Layer 3 of a small transformer language model trained on English Wikipedia (9 layers, counted from 0, width 128). Numbers have three digits each and are written without spaces.
A neuron's activation on a vector x is GELU(gate . x) times (in . x), where the dot is the dot product.

Input weights of the MLP neurons that the questions are about. A number n stands for (n - 500) times 0.0016.
n22 gate: 543352429672438404465542461319427412516296448344513435519668617424563400597515440638565519727366522559412398440291613550420606503444503395600475535571336494379461422412316652546401620353419288538383478532485413466830765274544618505419551430379377571444454420503458538456399473185563456654660476467465622516439432744436487457457459393551569398440506462510331491563455510494556534448562
n75 gate: 632665568561632543465163758538613658680508381195153460632612432570372646433568484410405612461473407481623511679500662454587496628359384633603651578547595618754589485784726663425710566335466459415519655496548377319340263270386447293435610289389473609519401428306409445450481482622431404607626359729410601628534460414364446492552546519332420439299289485386414362492468574385678626534416
n78 gate: 434742410492857456234440565473480625571352320275524595508315484476242504325595388473492647295708381351283589624554663539341453516430583518531566432476767150697580402492652623635660466417394411409420607424649469589386308508422360477315552484711651454370508693555411452437468417488394614411496504471404823584612345704416619457231311592644516602452618651654496670745594371532605704592610
n86 gate: 489615672271657467667496582378493625373579563467515500602341360598555558430395529539247278282559347389500411621486420514283270330608650517413468603258590600518528414413544328401439410446619472475313376529504471489576626445457364430536374563439595535424393493726493606446336389601580912582493349466485482441372301574588460389371652475585457428252616369526485377794448614351671792638514
n102 gate: 500634418558442561362613571483524494521524393370420453521618400517358493390439514470476587486416348182697728469486448537453538647575549558342422395256553592640677414548605424328630461200418446517378510693329548375425479545268394411445447447510691416510425476585511472445528599445762466649761650565566483493659257419395576401522435308720291647545266358397535407493372528352524397544651
n148 gate: 500643464512518598586493572383545579511486446530459316559418615478570507656530474611558411433403404496313652433421349500605485672638326579284605343293507384612433412456359526288347577496697341533496800560361039543493325522460631408533493496467652482709529277264459504387589721577636720345402326381626579322367550504571526573454518375612683515279511245557332393540504623445395347682441
n170 gate: 575699476639500628358447339576465649407466376489580471650628500517497476450531447598445427560546479497614585454140507421517390457678350577383708532496484546398624493569651762602328444382583446465650612324342376222428497525555462395445433458315591622500469490404376307424594758424801576290521523442609493409425500578451562302565424304595514524483448409361578275569661313358350686581517
n207 gate: 398368426534387652467496297450246493546630615249353298547612288622435511479673518510549576664289374425564549435479471620331461571489504560386486551504517522547341319525514377440337746590593549593359489398354336254681489511614479357300485420454453591393373412426386583525450616646471411720610244418402615380461548566239482376500432409475447578550532183390511511704308515643437361737443
n223 gate: 522424415355555593804417465374534535548394475421504640545583206851395407371655455667471362265790578529362493639405545533522463380581627531507142716469744458417604319608613485544393652716374566381650403375547507387489496485913559368444527712588376555522522278404481515559582553448296530344519475601504529391427619638342478533527596551628570640422574684351534426411400640597485559500552
n234 gate: 327483561702561512537447510484398354425497576616719527267541632673382441406516431351455624593444569452529522589576471481327526385362444615438583523590370397646591398724530516525842677386633356419562333616292594497600613553436513435474649454490684595347461439368563516439533550591685468647653576575378532461446341418451340571408461465427513513526623602393689568477429341396398536598769
n236 gate: 348560558419463540319475442445327376407668413446562468487268671478647562434505547560631450611538435703432402459424441616533537494436403549457409484379406683324497438277450612561457485531559555636387388242584602357565558475552448360500636566423556527497335364442614610552484633700339568535395632532287265531412465518447671524399432497616331693516361388468513587636442434454561426554515
n275 gate: 408500559618573472588203458489443538437562514329612582684598500478628582209677606445478485538390403445541474368281755563467648659474312739400775462622504489470295589452617725518504507403411416463684376277561600449448519704356408483470451390489658726601677569592645560374699500500295757378679457332557649500511512551447478526649329624682526415305444511553686466727504697530427733692433
n290 gate: 588677524539467546592566564506312356543585608415522465590485449516494552304488588696591494450556283604512512519506562674640460429234572618392812415421432361296399474549625652542512515571368533599640674368611522564715518459485582445439450525356366624592564452534446575537671503537522448459226458377400506594440692722541460561461543440419610616546626394355500491429656538549500555410460
n297 gate: 277441386571590434535652381692582604395620421448609345469447437616606463467530534573587571459414656570831583582735476453294537560577555664530347476538616479428605568514343691397627513402409507381592646356444540444359426517393520562709576431463664371537620510550538558520612500611314358413663601744517355435414405470438537540546466361507439182483358418462559263706395293412710520434436
n311 gate: 528475458544531581539439243409408402416434582646518588429654405553500563419556514312586401529429412514602701383610588389583580292639525526374517618536650536625568336651422394421413537489374555732500684600316559160465402553472431433406343325747412349391420452538349599322733638713451349536482510463180490436428613408290514573474553640439528632542546412536650539616333350756355653401524
n316 gate: 514447397409633506663539596548844516493405241592410551622534586615221341380456328439360622567504556531566524584527500517350493529548388642569507387436727504310587648455507545348473460434400588472619465342540428507514552591308421487428327525342688426559394537691532637637611470710573417763475480475707645591382622695465472507409369588521531445493707420610553448282525722195503682544404
n22 in: 470657473571591503522491567579662497644554384688491529264494484673580349488520466305615515428553654677435479537392364555618588631460358523463536534661477186547485418595553429662515573297647389454547698494393622602738500425448552364439450419451367455448539473518406503500627438564610580450465586455572306484599475324478592494613469500394644418531515457528578555617237350540316592503427
n75 in: 507300511322409391466485447764735407563489174380567481407565657400645548464473489504330815297511308467614475403457463453388379408314522483669500429311633327534589648426593563507478521452390504504403489343675584818603559481478384495566267564350630507647668471267326534635641384449338552576602521855302568504399584769549426405519618543560280580407522689443459386541428481644649467543445
n78 in: 436461833581308606469652385504516436405466768570496528612485631419592404769408492395598365570481799523688549322444350549587534396564731504363380453429143430422578416313287442362276635546546331408685454636426454459530435488500734452656477473435527507523353564474751481576458730344641615351406393356453206368346651425636454424512553504484492292496466307524512550286524488381383230310565
n86 in: 598659589326256548465535632452545542514391269619407478368446486441559648570456210604588264493434365510672554392672628221558568536592476455449439570528628581283427405538531451446340470307640503538455451416570445696483675430483558426421493535497576507669296638459405346274521348527503438465669570550563554657483339554249486708576397550329500664403545556500321617390678412686371466460273
n102 in: 423539710637389481661416465585441490568136503225469511424513151572466318497423549450483569490646356432452486476352486432652571557395434427309318535595503647347424513377379428477507451325612584497732431319460558429510554472514307480507633580480566735644615674656423552476296408357356558605546527536576747472513496583490401507349585413611616531589339445237430534356422615414534394373674
n148 in: 421425569627284510605552481700474531646165649425324615541546344614633570560488533625641382395522298482405720344604717453694681622435456473150572511677448373485620497573348589543518360518387662654652762615504485493576511634471652633551287355406256572584438557547508500398441402496529365440612667354392496511561587354493416413435438500823416486566332367402254592394443317518507584678464
n170 in: 465655535622539805410455492330536582413398496468632288665597280420468217304551419628473504606654372528735394399367408402355346517606380359413629390394485402350654337488335572352551413552460570620512384423662302082504512480591347632544622767559604613305480426378320395393452557290472583361500327500718492577387727605492604378596508263544575334520552685324557285659463350496492900608488
n207 in: 330562433433352570415450442369511398534459548423715508325511461330686425587500363184537273385519326448556381588611292329648638328448288479684333588454396550600322310395546250658545321474448485330321614733361511622425706638481467514560792443485481526530615563359427386448686583616308575365527715488607599546787500522649587559425658489236414422523308443678511447654407557741541511416459
n223 in: 565542547328804628800494448346395777594391448542674533535435320719532418260543564337398544339650453425494422634540538699497556402481402714340388622626704494519658416572653459321516581487594413424490538423454428565475437478672600439472545538559325392626472506503406631472487608456434566439445558451503445564540516463490459550500632429474603572500657411526407418339448484506596578574516
n234 in: 486767259467418539489585629593500568503459574479584424528527322434514601544508528605476546443468612424503538676595542473565631525500507646157322738596447468592537430319652504207610497458645507486293451465490580674521500239469473253354290521642454486573455520472607398611454433514340538479500429227292636222439345697468497534555476514638476369227410426579560678389403617479599465381427
n236 in: 434590451475512503593563567459452396553555620479603613488474537420657471602486342414523583386566562654338430423526606451402445534517630314602390515702405560416472562468646515532436539535523644579381308688551330463588377443500375444500608428462521621662494509515298595523536438515515459708440369546542457574698488514372356596549603632575325619686471772527497653553457273538454409469626
n275 in: 590524370454633312545399344401524396516457430447747571335337550552800615508580589527445424378670432180412280722648444473696658463717412522357480573586519484504435587552556528500713390810480699572729484480357540484512638823567253512694476241524444803528547461602496456303600534350532560390524577625504593665628492384440341614575659418270464437528393644312638691751422715779539338473306
n290 in: 678494760287657489485626643554543531280711424426458380320597459570354606611546616609476521485512461614515610644657612470283312547533527441695553374361509324500471523265472360580554592621497547461567524479424473441536722374464434558518589534587518476575506509437624408560512356443455554388636532686598479558346487447387497387665509535626578485524630412463571560400516595551497647485401
n297 in: 453420547558517472567486585507406695319641427357442432600407717565538582625610347607550696413486469646503537316597466601463456212588524471503426458489585416469341415579476555453436484784650383575497393715546374604473401583534456447510486570368490269712483299554640569517452523446480514444720391672569617517286631590680216453443452310507605426569660703584747346469758584603651435427490
n311 in: 486539548416620439332475529510507696462428514596335576296360420689486601436435433544514577383610553223367555412538504410534642518604535477556394646554374454408500513622610539599362497448465339374253648507571670322549219748517517572691244511507532691458541592510493299396489467337451559239700362471514582655616178344504483417570357394532673545286469328704521479430464461605716476449566
n316 in: 519563481603545509670563503610371585471542260636706534457525547507664669513487606497625582530592647419396532335388425413468458293632562448464468513390556350474384447422658618650381565354623545683418500731462545344523626483416445409296560334419569732451658392449570385574533727500500490667523179704675471563545466570513415523524432379645568416677526572563633370480577503676513458681435

Each question shows a token from some text and the vector x that enters the MLP there. A number n stands for (n - 500) times 0.0073.

"im": 627385519463516444672427387461459495468596554594557539639535603482387490571456512419460502658454446413590348457644467430527520604551644392474473488353337552380488558466625610504526481474481519591419436572483459584308467435454518487504561542558508461502602569566436385520473505461576416608507518748424473446561534586570423581592517601485488517505522538465620490520581634390665350451598
Which three neurons fire most, strongest first? n22, n316, n311

"20": 578528502442482459549571357469525570573461600455448361380651419536537438446458496477550371485439485428487517548541471495685407519505486512493521558494518428434506492508327478539468513660514557526508628597500400422709511404626364485473512511609443626376604559492454423523386246561467565498520425371526427586557540370533539569451428532486437416567634438440573589578464506572488375538588
Which two neurons fire most, strongest first? n207, n311

"in": 428518544476517449546484663498569451464471550576553597470459481540513514639465410496521459574543479515515507505534495537460582334418567425567454592544471456428508432405559560485394621605412376450405384638463498602447490561599504473586480592611479606552281497542409597553334442190407569642365533593558417563626420547526429429489598448491444484576486551453390567537426451458539399444509
Which two neurons fire most, strongest first? n223, n86

"O": 563457534498496416476354236461473546517394503445583482452496532484583666494456439448523520489278453452555598426529506536584503566524583291443500420558421513501570551417285511511610440481544405487535457587474464541456628523450417490391582572371487627419444624476472633511478570325527529687655381382518607399521444366633436629632493492481529566522499486553433555636436372469482396525555
The neuron with the highest activation: n102

"ast": 441520506654565457546460581400592479404500564400472554475550427677515441618455403476441622389481409521464496326529537476613473631416407477479404571526440532511325563509474549510434519487646506426374490714396479696524422440711495487460507431456472537488606538475512428484461483543424584504481598492632488453565599540417537443545551535413536502588532571548341557352489471499429614503599
Which two neurons fire most, strongest first? n22, n148

"P": 459488532599511495546535442474420475495535551401444471484462458330448509424468373499641513540418409414502508590574511527579322684457469312533558426353529385504573507533290476540529425446563453558415561515532501603522572499587424471532626527611443670479369635472599597408500576384550479501517494492716607445627620399616482569676458491672566648556494304560401602560411451464507560496484
Which three neurons fire most, strongest first? n148, n102, n207

" V": 510513407578465450480508605419472488515409447494545541399431446193385590472465559486551479445427463468443637652350479471477512608381482262637539457421466392570511598549704516477622411399546528590465533583526566573395393482506616474412586503638490713494433521380557498441456382500458491568450510581446539584549449502473480554547489514439458557519561488491521536576582642553587605414672
The neuron with the highest activation: n75

"is": 474617476696440457469554556512437394504508365550629540356324378536481552647464541436542478517373581462461608576536535541443517410472547401558598521551424452404497640538412507369577554558411523566465534615475527464416495554445596474432440402656487554321493563500549455676492557348424408661496517503656348473563438513417410461498386551509562536518479453575492557505337560582491295408492
Which three neurons fire most, strongest first? n234, n311, n22

"A": 518514485555526458444457223391542480499462460437535542472454459473551614506464372430478460468421690466414520418557478545444478591562446285461564404707424496456458561402134522383567456569619438482541448527524362562598569417516491475447371435440507586425434583435634508526460631450581565677476415502653524427516583366519390589681483518491508611543556377496410523496455487554494574454511
The neuron with the highest activation: n148

" the": 380570485622470492435503552456491475483497480478445376358479415467454461470455511430485414376573478439612459500616489428493445504477468267532351439526633437434461477521444510461407393475545370429568495528568442615515399450463539490481636516417393486579543574494512471555499264462445462484675635439481445525530525482462498466434560442393382513572589543376430460466459497447461482514491
Which three neurons fire most, strongest first? n102, n297, n316

"b": 370496475454503439442512421374421500553579457575478617370463561494497441582461504541662469374577579445533552407657629448453534615376613362519472446513458459487401673400396546515357486665483426517591528537453569531511512620378418477559566507509406599546562506522512564547545550460596575500375499474388484562507535588556582397338468527488609552559512528604563635628447462623565541415512
Which three neurons fire most, strongest first? n78, n236, n311

"y": 492284504538489455442472621639492382403487446606448592486579538423587472609467458512493385557546484392558509612520452492526568468450498384495480483578450556536421585499477458432497501562501446615440459450522525707576588372430382473518659582558406457420528649462636479470453494425452556739615572135440373457552486521589299584580320523525599468389500503466429518452310461319426535524568
Which neuron fires most, and how strongly? n234, at about 3.6

" h": 589326460533662424426549536426608496432576483505489696372389417519436415419455527552513514388559428638408485675592449424434578425542548472579407544516620470494386532522536513477634490518512530462504558414517386605505423476417442488585547650599491357475451498587588505499594359502460534455422544458515590599510376483390510512507391535600626536497558549487606479413267508379550420586481
The neuron with the highest activation: n223

"ium": 576528415469465480530316478458458419437466476702427471509407407672459434657457455471550503413368443491421538357543432547521432688495647535494326448437635457357524585468400487437392478571428493564711568547503344452562531585577607485525490520457536643377484515490421635461536471523599436418514522487619341502448615519463500508411466394548626454519645617445555383406496595466496592400605
Which three neurons fire most, strongest first? n148, n170, n223

"i": 517465543562479429597506629511327398442499517564580526277473437606466510547460588466591502500493487440431608307455460556459488389478645395698416270351418481409509562435401630568267512507429565530439532587536437425610554510512477479622626437466433521456472498486586418515522382435509375505537547602595554539479628539565419482505452567569542484459553526591493389519637504398553437483593
Which neuron fires most, and how strongly? n290, at about 1.6

"am": 467315433571442412723441469434479426518562404579418500455580419498537397600461496354469569619462526547523415456609418459473640599455567362463446443551397420401478542317494460580395548499543630517379447583506451586499491516564453477579524513451584507444488565620446498508588491484387464455436539691533487453514574535500406609540549648494503402525542471345593358395424579378582413464588
Which three neurons fire most, strongest first? n316, n297, n311

" High": 480525546504542438212592444420562477551399623558447702594407391392472515511460532633484359472446438520427459310722366599545529529484299451475640455541634481606458533630319475485384405437581547506356493617466270510514606510563405483487396530458431559532398534450428326419459426515501502403421560480499528518399615525476561414402350454431463555531506724570609386558607435448499452545550
Which neuron fires most, and how strongly? n148, at about 3.6

"amily": 544439365503440502729390615539516544604483620552362426713432442505514479582458399462396525506569370457458470576666496533476378479554430456490561557652440570540448533516415482466490447365516642482532476760561490554626442299402398485556494513433487656583451450516500481537579536411584590396475556441759406330531543539583529539372578487583510389469556594570573474361411617541467670438371
The neuron with the highest activation: n148

" M": 449529574344470387338500565456474513489429454474563715484482536524443608409455573437339446507416417599516411518535445368377495508323517293586627424476485496580455639469421537505476460467501555537359486465546422637423527499427483487529571544521592484400515534574462501435512355532519350513499507568618510629537495482456477576427521592533529555507534391460508443522543559564626604475470
Which neuron fires most, and how strongly? n86, at about 3.2

" O": 565531515359475414450454724537368526468432463639678557530431318526652607366463521546522530433519398437460512469570551526646471485495566288461425523412567445606457634549384449552579443516504415530361419495544467581278540460483486476505467500637405547606412576458477548601498430487498705654567367566402567541390391431484476554652500566522619592477578515565498529529526499520446442521579
The neuron with the highest activation: n86

"age": 547356420591481500548494520432457452611541561576571610398307275465584565529457471445431566563606462490427467314473576447592515695484593413508411503461486461472468536449356536528357501501548573606554492703498474556500436616555475487442461625561299594571454497401508493373572476420450613382502616650380555254447739516555572791628536472479496469501550572620525459407490551411476489555479
Which neuron fires most, and how strongly? n148, at about 2.8

"a": 443538370468421464445584243382570373475468418507590434438488462627590558600455422515566489355403562507413558407495465492503415593464606372663461412314469452515500589457424604496547531466473537490420465579556553357615515425453436487558404549350462473537470455592523549563552382489554511673545526702439485540547561441464526482450454546503568449506477627590519441486501659444568478457515
Which neuron fires most, and how strongly? n316, at about 1.8

"ag": 426516487474396456557525550423331436507566580636481598463582470483493581610463505400568506452396607475465469532531482457484534543452609387354579580389464580472360654392458552486365529528469574565391447524437631494468368607594457475511508509411643509337470593469607506483530525488398436577422535772532488487516631569569488607415500562655461466517562463605389529301689597421502540441380
Which two neurons fire most, strongest first? n316, n236

"qu": 396572576272580487534566351470396419540487642582566520535420346651516611479461388436595372292369585443368461459565491477511435600612534484716442568334428324569500489466539645503522499457447543476460511523482667539503426658554609479571493445668359550355509458488467563556492520358484443505437485512430468484588515469503497461537510527401523450427483537473442591514403474548578515469723
Which three neurons fire most, strongest first? n311, n223, n78

"o": 613519504527485491568506611420560483440371435623612413575434460368544564583458541495448419463361506453492559639560553537500372287555472338704511524571327411374603538425510568580529444600503516551422512313507611516653590386453482484589604440619357455435556545556584475480363472517538588696574591352579636454507414505382556469368390526523597487437428597497417559543511493397421422526536
Which neuron fires most, and how strongly? n86, at about 1.5

"-": 421327474449571464337535297531542607502521504414441857356457568555418565570458544433544472426466557571500537408558466481537473399445531341530376465664483432595568621556493486501549351514535491413248463657521517597439457526648521483714489581550437381421477511477395464553582449399444489503562477569551503328489509488582469515370410392562427489509535516518558577579472492394544506371564
Which neuron fires most, and how strongly? n297, at about 2.4

"up": 500352469431398390505411167550398420591615504390421399630575372399554639636458433526460631493329502550518408505525455447554551691607524365499326512534516447565478524587445432563466537511398602574500510501466577649413488495593537485459540440477533532450354566542598455532443553516479580545630365686532440364545603519640421548640466453518459480658484484671508526466571489424526426506594
Which three neurons fire most, strongest first? n297, n207, n223

" |": 533458476497462584451517345514555521498512454497503626412518545418593540551461453453545557573474580534525425387474643500554460523450551333630433459368677475501539481469597496528493385620509484509414460496557527631526471522573547479486530544411603483475553521450542627539536196491430399512383467527502500513551605561511471497483460646608615493514551475604490502455441503454504503486510
The neuron with the highest activation: n275

" in": 382503488596501504378510622534641490441534633331680462469587388422574387519468513547575579506369527518598688638682552443491477613489553292526410550414586491434420494557455522529392399627502384464594544456598586538392622565588537471476427573501424641474304492536552486457464450431462585565505547478502410594491387344447515501445448520574494438472497441492457505448400474474657446443465
Which two neurons fire most, strongest first? n102, n316

" Co": 515420460571570394533630566375593502435373437468482530506355583329512552546461456592438394607400415597454409382627463486644411626580356530603453593547536359530478595439460519574501442441587525534416486449483446467301518552280515480517405407410388576378449545437550644445323479427601655406479471627669543416467410531475557591512535528518417377447382566627485582708650486556437499551575
Which neuron fires most, and how strongly? n86, at about 2.2

" Mal": 514383508656483407497433446600598492477461446549316612471757430548542545493467469554381448603453660570468393276469439573400438561542642387448684484490605432563393590554548543493590494320583510438409463448541443511431649603394492473577463603515497525401438654537496600441437390570388431539498601651523507601535337411534503579426572606543366572490454620615429476558583496519601398423523
The neuron with the highest activation: n75

"k": 388342567473385368361552313494468466484584452529419648455515667461387463573454539576585508509592490377558528510392472464442568413538620365631527452328498447583439639546489517455554457554372466566325591562522615477605486472479544489555452697562520437485532481490492537496591510397541300612498468511480512451531537429468481460547627538541498478568492503578444583448556425537493467530581
The neuron with the highest activation: n311

"RA": 554607530461568497396345265443451557483442572480465516631410452479547308528457500384431545445279523484517631538487621533500571507606430254488649256580485475363500409427353436445479433481569530541620561529544418466538548524504527489441567509305568621437407613463427552496489547383592473381456505596616646497510523347618509569595620443591652493412453358571487475580602519525426481514548
The neuron with the highest activation: n170

" as": 524397606504473480466575661559555474477535502374487302384624445413543490449459450374432504434415485572550574544576562574459430458643547356427498460476671500443418404507252474528482389569411429537565571436557591500417437388487584479484432473440379538500390474461599614432427407384521469611499596593504417443542471486555412527612602514593483610552513394499514563535364513559546511372623
Which two neurons fire most, strongest first? n102, n297

"===\n": 637418543596632499705635459506524525475490405525698600493609511485505498444464478487393451372591532453537587466631565517594462338498554418633431470478631409512476470513400470434431398393566424525593544419459514329605577494482505475405436513377641446330563535503562500467361531366498505465446539666481523671414490519612549406528468507584460615549471389528543607335315582460541467390650
Which neuron fires most, and how strongly? n316, at about 4.3